Layer 2 of a small transformer language model trained on English Wikipedia (8 layers, counted from 0, width 128). Numbers have three digits each and are written without spaces.
In attention head 2, each number of a token's query is one row of weights dot the token's vector x. The head spreads its attention over the tokens so far by the softmax of query dot key.

Query weights of the head. A number n stands for (n - 500) times 0.00083.
q0: 586620475392290549537400243519527419618290846375547520440445703472634350551368632490486645539484634369687511581513340479478428516602441600465419276553580349525603436471662463593377500532476750461489447523429484385238541394649453307303593541471477349575529606500535574455560272635462606481513606472425481427621478357636415639381354557326566325435545389539284562701557490713652722563626
q1: 491385538436515569458436800376473497491668343519541485579537360435294537576604430520657267330526525376443574447460626512395633647468414484463666659397435544454280378601554533378549702512468257396516484488755618663520512466479609588581603518602460630491506385521548457483385582484436548603428500622437549359580441672443468353472637506626494580414396339481690579344359527485467438466425
q2: 427323470528630398405629786421573550589628208686458411594582412411438646491564324525691318393468463339374443424522659557574542449479494417473684658469555496428344348410683440420647703486441345451448417383570599476542446517457621570747450547578585684614406360554550435614490598320601330645458371709545518571467402650311519414555664516630419493461525490528700658419386517455476338335305
q3: 491456513481554559480303285359412626477562693414500573497458621321317211533446440423420568549633544399750598732447323515337360472528523637533448653460540443455525531448584509798579426396500646701472635462503542563489509582518538396459568441581486565491453598503522442665442327620405472603474474503568497353529513391403653509391438514547480412396387545457341594410549379577625634485621
q4: 465434380395476388384639520567469637460503482449527557482331395438381420471447553566410426473558578571643666357438415482530718605458557511696595597327653334602466570544434526560583586605431445505475492388701458567485427481339438589459398445589527676568451513450510621448513547571497378456535450550625353417592426473507487438481510520458305450295439488562446510481495482528582646621701
q5: 419475601655496341599643421617381638640522541446321335305511486413610219638563331702238352331563489578737408548566583116521480589385611442360466385472579601552652516435602357415782601436519518776824585489278611599635496560523317687532430457549369530560416512779402280673675785424395418449496493543315471426346492591672300454695511459612485327430449393492653602587589357312430340420400
q6: 468346575444106456485385520521226530602394621545552269663406573708504418568368570735746562626569582554487389267594601319488468599419635434480489270445519487324436441375532758572335485559575641724428409407471511551674795307648433423440446542451399475528461397624733567507276604710446398435559706373562521569420724324558562678308337548546611468516511642730393490694464618478431587197327
q7: 590705440075528278496427559388480812496583743475512586267440655617440665533496700588545586503655356484526411720414456400525508500626568356528302433500615799339515422537475394529565626549434302669525430473322496528458310643523314449650425429579463557385474445512452756295554130303456412411572667520692739634509509448366440469492493604579083450320603553668492482676369536236651699480555
q8: 387440658459450549446570806464523528527423403416336562591438365489520540544555505396495537374475340550552550567522500568351508639483413461412646601390316562487434401524587549473641624487490495435625478558566379694570461570449653529481560516497383403616454404503510420394439626527565459554420558629408618511366477664569505466492561583562608528506325564551581450424470479432424406487335
q9: 495450547507580448486507520569448563466520284546373455511624399619626652484541421557601482490527392524395480436426623617510560534342591424415540535603507623498414559613530533458641561561444294498475522449599536435544419476465498483537445322550529722417416412423482444489519524360531387536464447452609503593469588515487552448570518406552378596593442565392677582579456552426429398561428
q10: 449510517574581502488434357432381444473348516475608565541591579550480462458415368406481561610469548552492525500500557571671451393453549583531521552555527423397528585480453551437502502457560673559554485498305420366466582584370514545506439523386605508493590493514430649580564481573486470394565378403504485589477406481566480451478449530514489363383533538573326356595668629577531608387697
q11: 394530457567572394478667623570614598467558282702500503605542398598566786509503461556487441422460285416340531533449552526578500527490466565303729621556621504549467450423661424457667627576497328497470361478507497549633430572386613484648577452527482591546428391500476293521456548387555466518390562706381407456521441695275543332556630503525420683463458476503718564403467510299368211520176
q12: 322444429658536362496721820745601678634449229604329391560496300527605930496553513533463371362546114549397509346392750442509491483505513467324812537427402445549401495533454404431649614663539471509381559504548404545832324604452591526630637601435426544536401355473533351309401713436575472400462534549408334584529342747218433395811750491544334673453656525486896520304431566022323418505239
q13: 654685408580566464504666374413474583344343386684412594625261403457483484543473512351785376821668432596542259335626376508544632609391398537531586580634374423543589476333508470314480466586444323584580377563621616512681393512564537412518561401504396605614407416631443371471608638547634520227423522577751673213266343422500515440211749407765294557460511515386441704527389283478511386653705
q14: 232453681349508398395489760500354635658387479378488435472542493564292493469515548815469384605317411541672571398493601663457581637621444555485496543496257600387314656510450445538379287451522490550396603522581717365375478470558460190401596511675231480668390750336521496420723507431630488580355603470588460317492764384327514460628451421625511367750510532527264727530592379589408534598623
q15: 639351547523826602383615635453541617507528372635274441694468544648621417441530418390681484365582535683582325576402421762571297415661248480367401512381417559705354481535504441708515544244624521578291538482541489473712615756618416307315578567496399557492365415455663641633587433765504437588329632167571372484435452561346667368603437251430478417437486482369584322519577522633522542416440
q16: 361634338347570327396619449599608672434642361449333468574531209649280445442618555497444457358673595672629442504517463302523584438592576442478386477429595488544656500470340579342485305463567445508485515465667725689630623421647393485537406616473912452421459515493398410692206449579588273634483675511445394769552429363561451565366383560211602581608500486541365622500538399658580541351523
q17: 473405406315454308471489436452860548422368561436664541608291442416549641437288304385523504558396605639620448631518720504381598500468432255573606630446681508523688349521571418477446638427624514508457345460201386774439493369389529470566515474362703668852587429545573435701518380442410548465371468564375621310291476424391496382741602384645478548504542543608461639579248616344703707795415
q18: 594492571471452594477390441457805414680330489665430255256455532694585620507488611485382436705602404746513437593392216345512413602437342458820628658528565393476415610548405379582613767545319433689529406546599365351519433354488677417362764291521596405402611634576780318560538631500504441585447500599342309358578355536678492598448757213551351667433194500255439625388545417550460528536445
q19: 609334356543779411699507524366307348493292547440473648326585578412252401504341655267617520256550483428275468450631629440520634500706389548488441397512496475703521345643311597271377466515529759500668535588599500664377354357678463628573538627354535587535304365511465550493269519341606544405338514538572504345665451424525350816423287551765442432512591586496620680610566440583620658515528
q20: 553607434541424329473466487703465392556463751580664569390485333284534615547192626707443538500213587484335458580552639583434603571661459378668316414444424324520515387311623581314380617371263500088349423397616374592560461524562695500558680410492617479379566793587482910659618480427524575603335432539541698475637377496357369450652548591314523438562555385451544599860512481337484480255479
q21: 560382528447162449561332434620561450467382537269629485384452496433504370630398699539484253704493525543646409500631696465304808647765393591472466496480496613512586105644476397312267738619432485274769516613462449504332554584511364539411334627500464538536464531598518611456477655600671664380456530582621550398678458413554305297749413590707459729565662228496560521465368562407225444373608
q22: 445276707488461738750548411497447459651576409459440522515360400384475704567377645729292467717355578355391662321468923393308632243544420630523463424418640354334472477369440425642329568773448504548619378570492392531570257793290485659521291587408383525563397659389482640529333546524614508496584464466330619436363599593596467534655514585572507440552408655700610641465567375544344523348508
q23: 485485525370457682514469443523665455487578493250233374565691352493416622606539675467434542497507536454496481245470453604298519703384422500664270452358335652478503683573511542720272317675697426637548463552733743507387426445721677642402365408433520313434662401529387464446607368482525571573568463461378397474675611489550659619409748476451411444526507473214496686590695341442457453471477
q24: 631598590598251655496504667195699471818692472162446412640437574595480492254590609628546415526323479362512337443434545451645609504559603432607460273531270203549614404583738320250656334557529496345411389370467645545356385324562551493682326589390597414504587344459514599423569448477478539566717332425535516496634379568591309500576454482751403500417646454473519594564500585543560622652552
q25: 449464700424797493481628694348496459651525347427666425562511369554561527429454649426571451605439366542735346570561615416508568453472688378651712420492217675126263414292333447237345541457485511543634586581471313442427375683448537231521296659388617280696397511320525449586611701496481504578565591576514488488629562554294543526597278522579836432568581374586484569554516587606360488527292
q26: 523770633391458384533636762463452676387376731409787504367525534549363609441496579586442520558574272388196254519381489328480718546645461174470449648592460475466268711593414515623591323557543553419550500659589564549335241504489467533661144348649663476473458718481400527525467511581355417538479482608578484735488629451556394328549535547437450473551566496638431315440677652231526572394432
q27: 337617435540414424353467708573473470355573548430424549271431340398657570325728627351583575430365774650534664276291481488270624449403573434484432729437652353555725488546504470484523546425642785261524508359580340644441454559643470336281378607581618496788629450543611763413567442516485350295548419431547632536626504391493391670461511444375611431427471558725721227577567287526722500339488
q28: 580419178320482424459500541526698517500557685616555593544576710489363301379620571389700401485433536479554474309652411676522504497541393613626290423424629259607418457679463479453615444482733447295434547616538543564466357605452380707503454336662431639540588720656579435659456423482356556526765463440537247485680272557457664334432500378417409400548556407536634490511348598334377622389511
q29: 602663447611411630431541421564437465423433665481621316524457458601424536428201340526434473567634634309391395912424390610474419624437527787421535507645561484457461518428463375682389524486548480595449445531477577414565454551514672401484486760667493384445543360525569467543466521435684131381328436295594724452527309686441641601773623381615578433463461289384504443408318609548542587641341
q30: 385462545642413426714500416643426532497374586321537521603348506314392449463478629536696635389473473539666500438560677303398478592327707152456682568383389689536430474513773458459526425562528550623493463226769490554528603628563507518559496639410483390529687119504450423355326486330557579571469401496320535617609515583426490532376574334263534402598656568478828681615522546566511390471346
q31: 595585438735698201439613508467518558674560598367515540366708507470480463473370585514618452424577589496407527534486493574396508559601549355444608515485738281578497632333596740572358376541711555439283568454440615485295412737363418712348489368477658605341302416641387583493636423542268581510489489515395563655235516630338500467530545638449256550271360430731356467674735558319471308391634

Each question shows a short text with each token's key, already scaled and adjusted for position as the last token sees it. A number n stands for (n - 500) times 0.0018.

Then comes the last token's vector x. A number n stands for (n - 500) times 0.0078.

0 "uel": 460493488537446494509523481519475631705496614534511517699551378555487371394476505542602658618572
1 " Ma": 606753528671738538708404538403195796842330313629475400346541429419608545485452509469399531468473
2 "ura": 562609526598616626562550607528358640759548427640523491431475422418561588441329656592497434458566
3 ",": 398598581481558417445475559477436659666499432552381518507450407369456526434484437512436513527541
4 " res": 234743637662680422727395335616293793867377379378300576447417400491491379564458375309430378214234
x: 428539479412603316632347811435667550683339492434665506298499511791619522576600366632503266487656501330348654766667521269423435546505609615639265464695339531392488503578553375410383493495653642346192494393597258577576516724629485440629579479435389321610540633482353277365360598339547370551563400464490417567582214469497281448473299526564456606588438643606532746524599344526436733465667
Which two tokens does the last token look at most, in order? 0 "uel", 4 " res"

0 "ork": 505515499478465457470540479496435638681483689512597456683562370570517381436434467571657606639578
1 " for the": 498462392546565511422463489470369688740520544406551524588516595602493469492527580543509602507504
2 " D": 474707639561710434613330652378285778792406376465363435357416503407581451562399451387454508382440
3 "ole": 350633625574561695504401646521351629698390329604381395395474406560607612584462592486528356504431
4 " was": 415637558602618394452396416527446687757400552530498427331445450507512453328534550552587398428515
x: 563375292426530445438543630427810548633520673473670510324438641614676672325417622524513289635471323462382559711827588446276706530571541717438503563459431320274339625641662557299502517514622533574496578295640383491476436691682261436597526408616582478495563534452384377405409468395729348318369658493546374681589475559290380505385557592582612353528425411590450665629519385194180324528540
Which token does the last token look at most, and with what share of its attention? 1 " for the", with about 50%

0 " was": 512508503514475424475469485458423701694480705500589442633558403560526378401512496581655556647599
1 " s": 622741553603687341650474607446271776792502533545288521424473524495402453535582480477348433375354
2 "us": 510604562529572655652363686475380663730456433624284435510428394506591543532487518473402551466411
3 "p": 291670568548633520552555522618334691667543372693407378441466585546498632464374433395423607311418
4 "ended": 344592516501576534455413421517419699728477287499454525437562501461418516367575458453496478475557
x: 318531274507532308313328669444611669538593483554687413430471426459466483271580566499586279519623470664437476822540731642185725438324383682322393520450591518318231623659675451339419587591718492514278495401646526303606473700459390406685510391564596653393586496615332618549296573534583358686450660600673470565713389616500343530601484456609466554638474441413580575337463203362408532454382
Which token does the last token look at most? 3 "p"

0 ", she": 507502476511490392505561460455400699742459725481604410652614370581553398439536538558632557595539
1 " en": 696756628638714462585428674390256729846405354413404601366543513446424463363401461425341561367298
2 "roll": 483625443628524528605653733565370674752407444563504454424555567400540574486445495458375427443319
3 "ed": 358602628475526429531521540547457582626461424598483436485386363438543593446507594706477652398489
4 " as a": 423608544585502352561480557538389704794482356424509474469539552485453470443585549484480587504416
x: 496543401455555508450504568588678695675284518543656442230475593755634565338588506371674207551678609289366570716739723450239718435456593554442436213521453364463431677658631443385421463634641499633447466347414325523595487643722489408467553245476448569606622549372272335325315570384508314455349586568540503559599373604345590542555517534676664396654434522531301687546436262570369353408585
Which token does the last token look at most? 0 ", she"

0 " and": 522511478483460437486481475471414702708504672501555429699549408563540387453478497555623624673616
1 " making": 642626472557625479576464632466280706783435338496436508514511610650408520463513430440491519453316
2 " and": 488626513481547484468403691496379654693417404563400442510448440399523546452495504515407453553573
3 " m": 284759639604733405627539547543292770792524486594263439505561487402461435586509522466318427367418
4 "aint": 326646630536606471562439424556352724817529335508276458415468544477489511463480521451467527454423
x: 476542429601673415375381732394525563428462245611394518487333524695726478309517450418581414514496359417489493546458763382276752504393525543387565634573616526386438613542648441458421813360721588650464543396831564475476563481413563463467444366553416695401600549546336462316278580407759329493255600586414418475706428746328192685464516398459311541755579737574555674363428333502451387394533
Which two tokens does the last token look at most, in order? 3 " m", 4 "aint"

0 "are": 508497502470454474552507492491460648682509653553565500684546391578528371386416488545663640599554
1 ",": 543510539454531406493447567451465660635512461557411548511458458416523472466506465581460491577525
2 " tour": 501614463676597513636618661404340694795418369359426510468565418650750478581453479488436459557507
3 "ism": 414577494632653656587505599521293655799418528402360488543584438494506576425508554490604372496509
4 ",": 424600566465555397490460455479438696680469487552441497528462436386502492436537412537458554553543
x: 386564316527617340247577789585874443654494650400524522318564571576651694469563644521637363694544504467618453687679567411336538356354480806515505386538450401576446916440700515415447540509751557497483427421633345409650515647549332352498568381310547603400657319388315532378368361266483330372392491525491324547618567697308367483372652584507542567595414447529596551424433545433401399229456
Which two tokens does the last token look at most, in order? 4 ",", 0 "are"

0 " second": 498509487519491428554494463439392699725491691485564444685577406603552429497528478518659572638592
1 " place": 652614418501684460630493668434330665676459389436395506416472443586613694563516526733491429503505
2 " all": 528697552550691494681388680429257735767248388460471594544453553622411591457602424546420495516477
3 "-t": 296701595627688473461536548557309760756602286403453534506667399379576566457499393423456512370517
4 "ime": 375594557512603562671526539556309716736436317611532625540608577509492520430555598546486413449554
x: 386617274306530359333481503542615643699495374536571645219461524530589608431684372557420316718618556444473511779500796482177597540478431648279493422533534505426358640582800467489531519545601505642437374451572526531474545674561605435223330382406381680320446486606442358492173471426515329606277702617446730724670253659459327471526602327505482475492605435585606595430592655596411494337415
Which token does the last token look at most, and with what share of its attention? 4 "ime", with about 30%

0 " to": 524515484495434435484489473479431667705527693511570455685558419582530419448486506523637636633576
1 " compet": 690717514696693379561542628417292677780385359318510540481448529526570507509597647616377507588386
2 "e": 499666583485573400539537641514410594653448387567475411583506490501495662475467613504338506538434
3 " as": 391641542499627456551309612567333696712370417564377391503412578486452526541525474449470390396434
4 " place": 325647503524721416604533403569300676696466412412403503441424453567638705554543490703448497488525
x: 508769431494709352382493624606601363493670229529572438374326402627736569424547545565518372630484363483483435583555632737072588426512370608488489722611403466360390566615705383227293484524674463599404604326627460475505521734398384283402452286383479558596506342565606456565265514468460308538441462484465491618739547769414391535391485409493572762540655430623386792606651462308382580510443
Which two tokens does the last token look at most, in order? 4 " place", 0 " to"

0 "es": 475483523469419446443522479498469625649497681511566459755497386580495365452479495577631627625572
1 " Qu": 697801585704766349827490530399256762889384384477223414354487561383601456352527547369372489409414
2 "iro": 522679513726691549592572652499298759872409374573417435453491422561395445379413530554511377397469
3 "g": 293617569512553377510504496625378622633521401531365447581502417407521530511430431635358552541309
4 "a": 452557574495580545620519441560385663720495406682445402475488334438645477409396480511401519459425
x: 300566284578444405336339734585592545646459561631420509344606598600787463484540458549568228437660533458243589609528612277304515571251383697502405577414563347579207709539658213492424411374617356691520376495622384371480603615483637608302505402639507506624426248636483527437320496327585350539520626633719404633600619764472407428665467390541372587613323471724528698470565504552309492395548
Which token does the last token look at most? 2 "iro"

0 " fact": 562554533537504467544528472419400674699484635488569458670567402607529434462447499516665553659515
1 "ion": 621600489506570542547495603550368589650594510501370500382577535473491602367466631602480405579472
2 " ": 477586596514582506468461506484405687649442378596377396534456493512494566563491516535406500485503
3 "ult": 335741622585641641530599596499331702674461265501402469540495550498432637379356495377503521537466
4 "imately": 327684597588679458556482485586281812780376284557399573464482519458463622506653491669504478463519
x: 431650096383487400266453479420703604745409708377615591273498498596788429339502417663650289604500363532465594676591763772393644433409623674374694463512648528298453620659575488337457387520526544657272499252603576514468643615512404385333406553632491518562514546455434551594295342274502536463464477551364531591623364620425389546406622481480662597484451514707676532330598259391320480465325
Which two tokens does the last token look at most, in order? 4 "imately", 0 " fact"

0 "roll": 529525471528443432535600492501447634692470665518566421721582417547557427445446499544613629635519
1 "ed": 542556594422467439487504619514491549564461390606458448490388419470519566477508651707499629478521
2 " as a": 573587521575480357503468531490418658768480358432506490474527571491435479487589538466490570514437
3 " gradu": 332735562695745355541547617487271746857318423315596425285534494383569627519447470563348488534437
4 "ate": 351559557513527567583456439566410617688591349483301610436562510498525581474574384593447571541439
x: 417616400433535319451343683598680527636477456465463613256370372379588539372643450649715351312556368513324710617491757592205579489494528687215343421577596657362463689594742191338576551510776576671514398413661491567488467526438562428431497448607435658457324533531429489464184288262618541600346567652607578580680454743342307439565659423573498615537364493563515693450536373502338432512447
Which token does the last token look at most? 3 " gradu"

0 "ister": 513483489506488444535512501460420689725467676572561472667521412601556382449487497551712595625590
1 ",": 533510527467530368502446581443469664663507499588408531498467452435472495465547515562529489557511
2 " Sant": 477813541805922610624363685476115832920313294405363311447526485373588494445266462506526552409476
3 "i": 381601580548665489559496478578370663758549378647357422480601339384485518488404596500566574418524
4 "ago": 402634576683616482433450441605296729861432327622401544466734285410469537397492558564455583365349
x: 485524513499549486398481653502626663538337437561466472386617711622762479230519536555428281413420632474343547639647647331213521390362433733346529329674414416581256557529689283477376636570590565855464397442679644489390528641360558372517534291649256528485444417768413513439253421348675491514320457602509519613627437657426250593403383470612549546450454443694689665283775527546487465405487
Which token does the last token look at most? 2 " Sant"

0 " e": 546571511520484439587500486424373725737470683509548410645552411579541431474477477488600579620556
1 "ither": 624612597538633592643318608426331694718513353589483589335353396552490507397569453434577394327481
2 " allow": 502656550640635486547443622467324713799275374392427359484508608546425582491446436422544542537429
3 "ance": 447530563519562595520530575522357602707485390444398570553557506462415505467455565525446602484570
4 " can": 232640625570615511439400425587321662785353377485524538514584452488549651494464618488506501299387
x: 386485414465402426410479487633560549487281712638638445407725712674665583337705623626571043571414474528560442561560620355275488672386521617396469523708470476384495678790586469343396439624410606588323389430686441533477655830579586558379357338567485596581594644384317435404354503352573474382421471497655428543605470460297334557340358752690656374440367407570565601504577317237365565413499
Which two tokens does the last token look at most, in order? 0 " e", 2 " allow"

0 " w": 550565512527492403544480459416362732733470678484538409639580413560592422454501485502604583595544
1 "ake": 558537484419455582567476546535403658692575416625402540516605531514443466443464536599500488513384
2 " of the": 548538503537548513483445513490361698706470498437528549656523447507433491507499513512481536501557
3 " ins": 241771640667722591624423574517241752844285383496393542553406488548527417554498549292417352160438
4 "ur": 221637636492553480572458406613326678662576359562469552317346435377514594526412538519322368444465
x: 463697557555664400349417743403714515527543452485425419479420509676736476479563604471550120469752289644409577680612772492282553612383275661250434560289536563602384630574669367417511614405772382524415444353644651584622418523353481636379403419380492515556396476681425659416286426343665450503303487396528406578607500712371265591551403276516413496554555497577574673568302420737464467296565
Which two tokens does the last token look at most, in order? 3 " ins", 4 "ur"

0 " school": 536483470543510423525571479474420657723462670451599472655595359561544418484480506573632585669552
1 "s in": 549527484532539522467383597445372712731516461507453556584484408605470310567639569511462621543386
2 " Division": 552569505652611517605515590425382673761451515431636485437676480636638474465601492513411409484472
3 " I": 349803645556764473617303669600256730782495329516471631426533551469374637496309501641476408337455
4 "-A": 383656631548660553569375482649416747717545370518527539507456425491376524368463486547427439467508
x: 445612188352466336496466617293563647619400523619406320158417346699651576589655542442563200435518570342374595856529560450384684635542424704510505408380531517548455802562627421460504567539762636715513405529627485503573505536433646313497497420387528613660376407521288437526168444307620605340319743387443568616490517625526411545609489468487650436520320422605509686609579350541248342459513
Which token does the last token look at most? 2 " Division"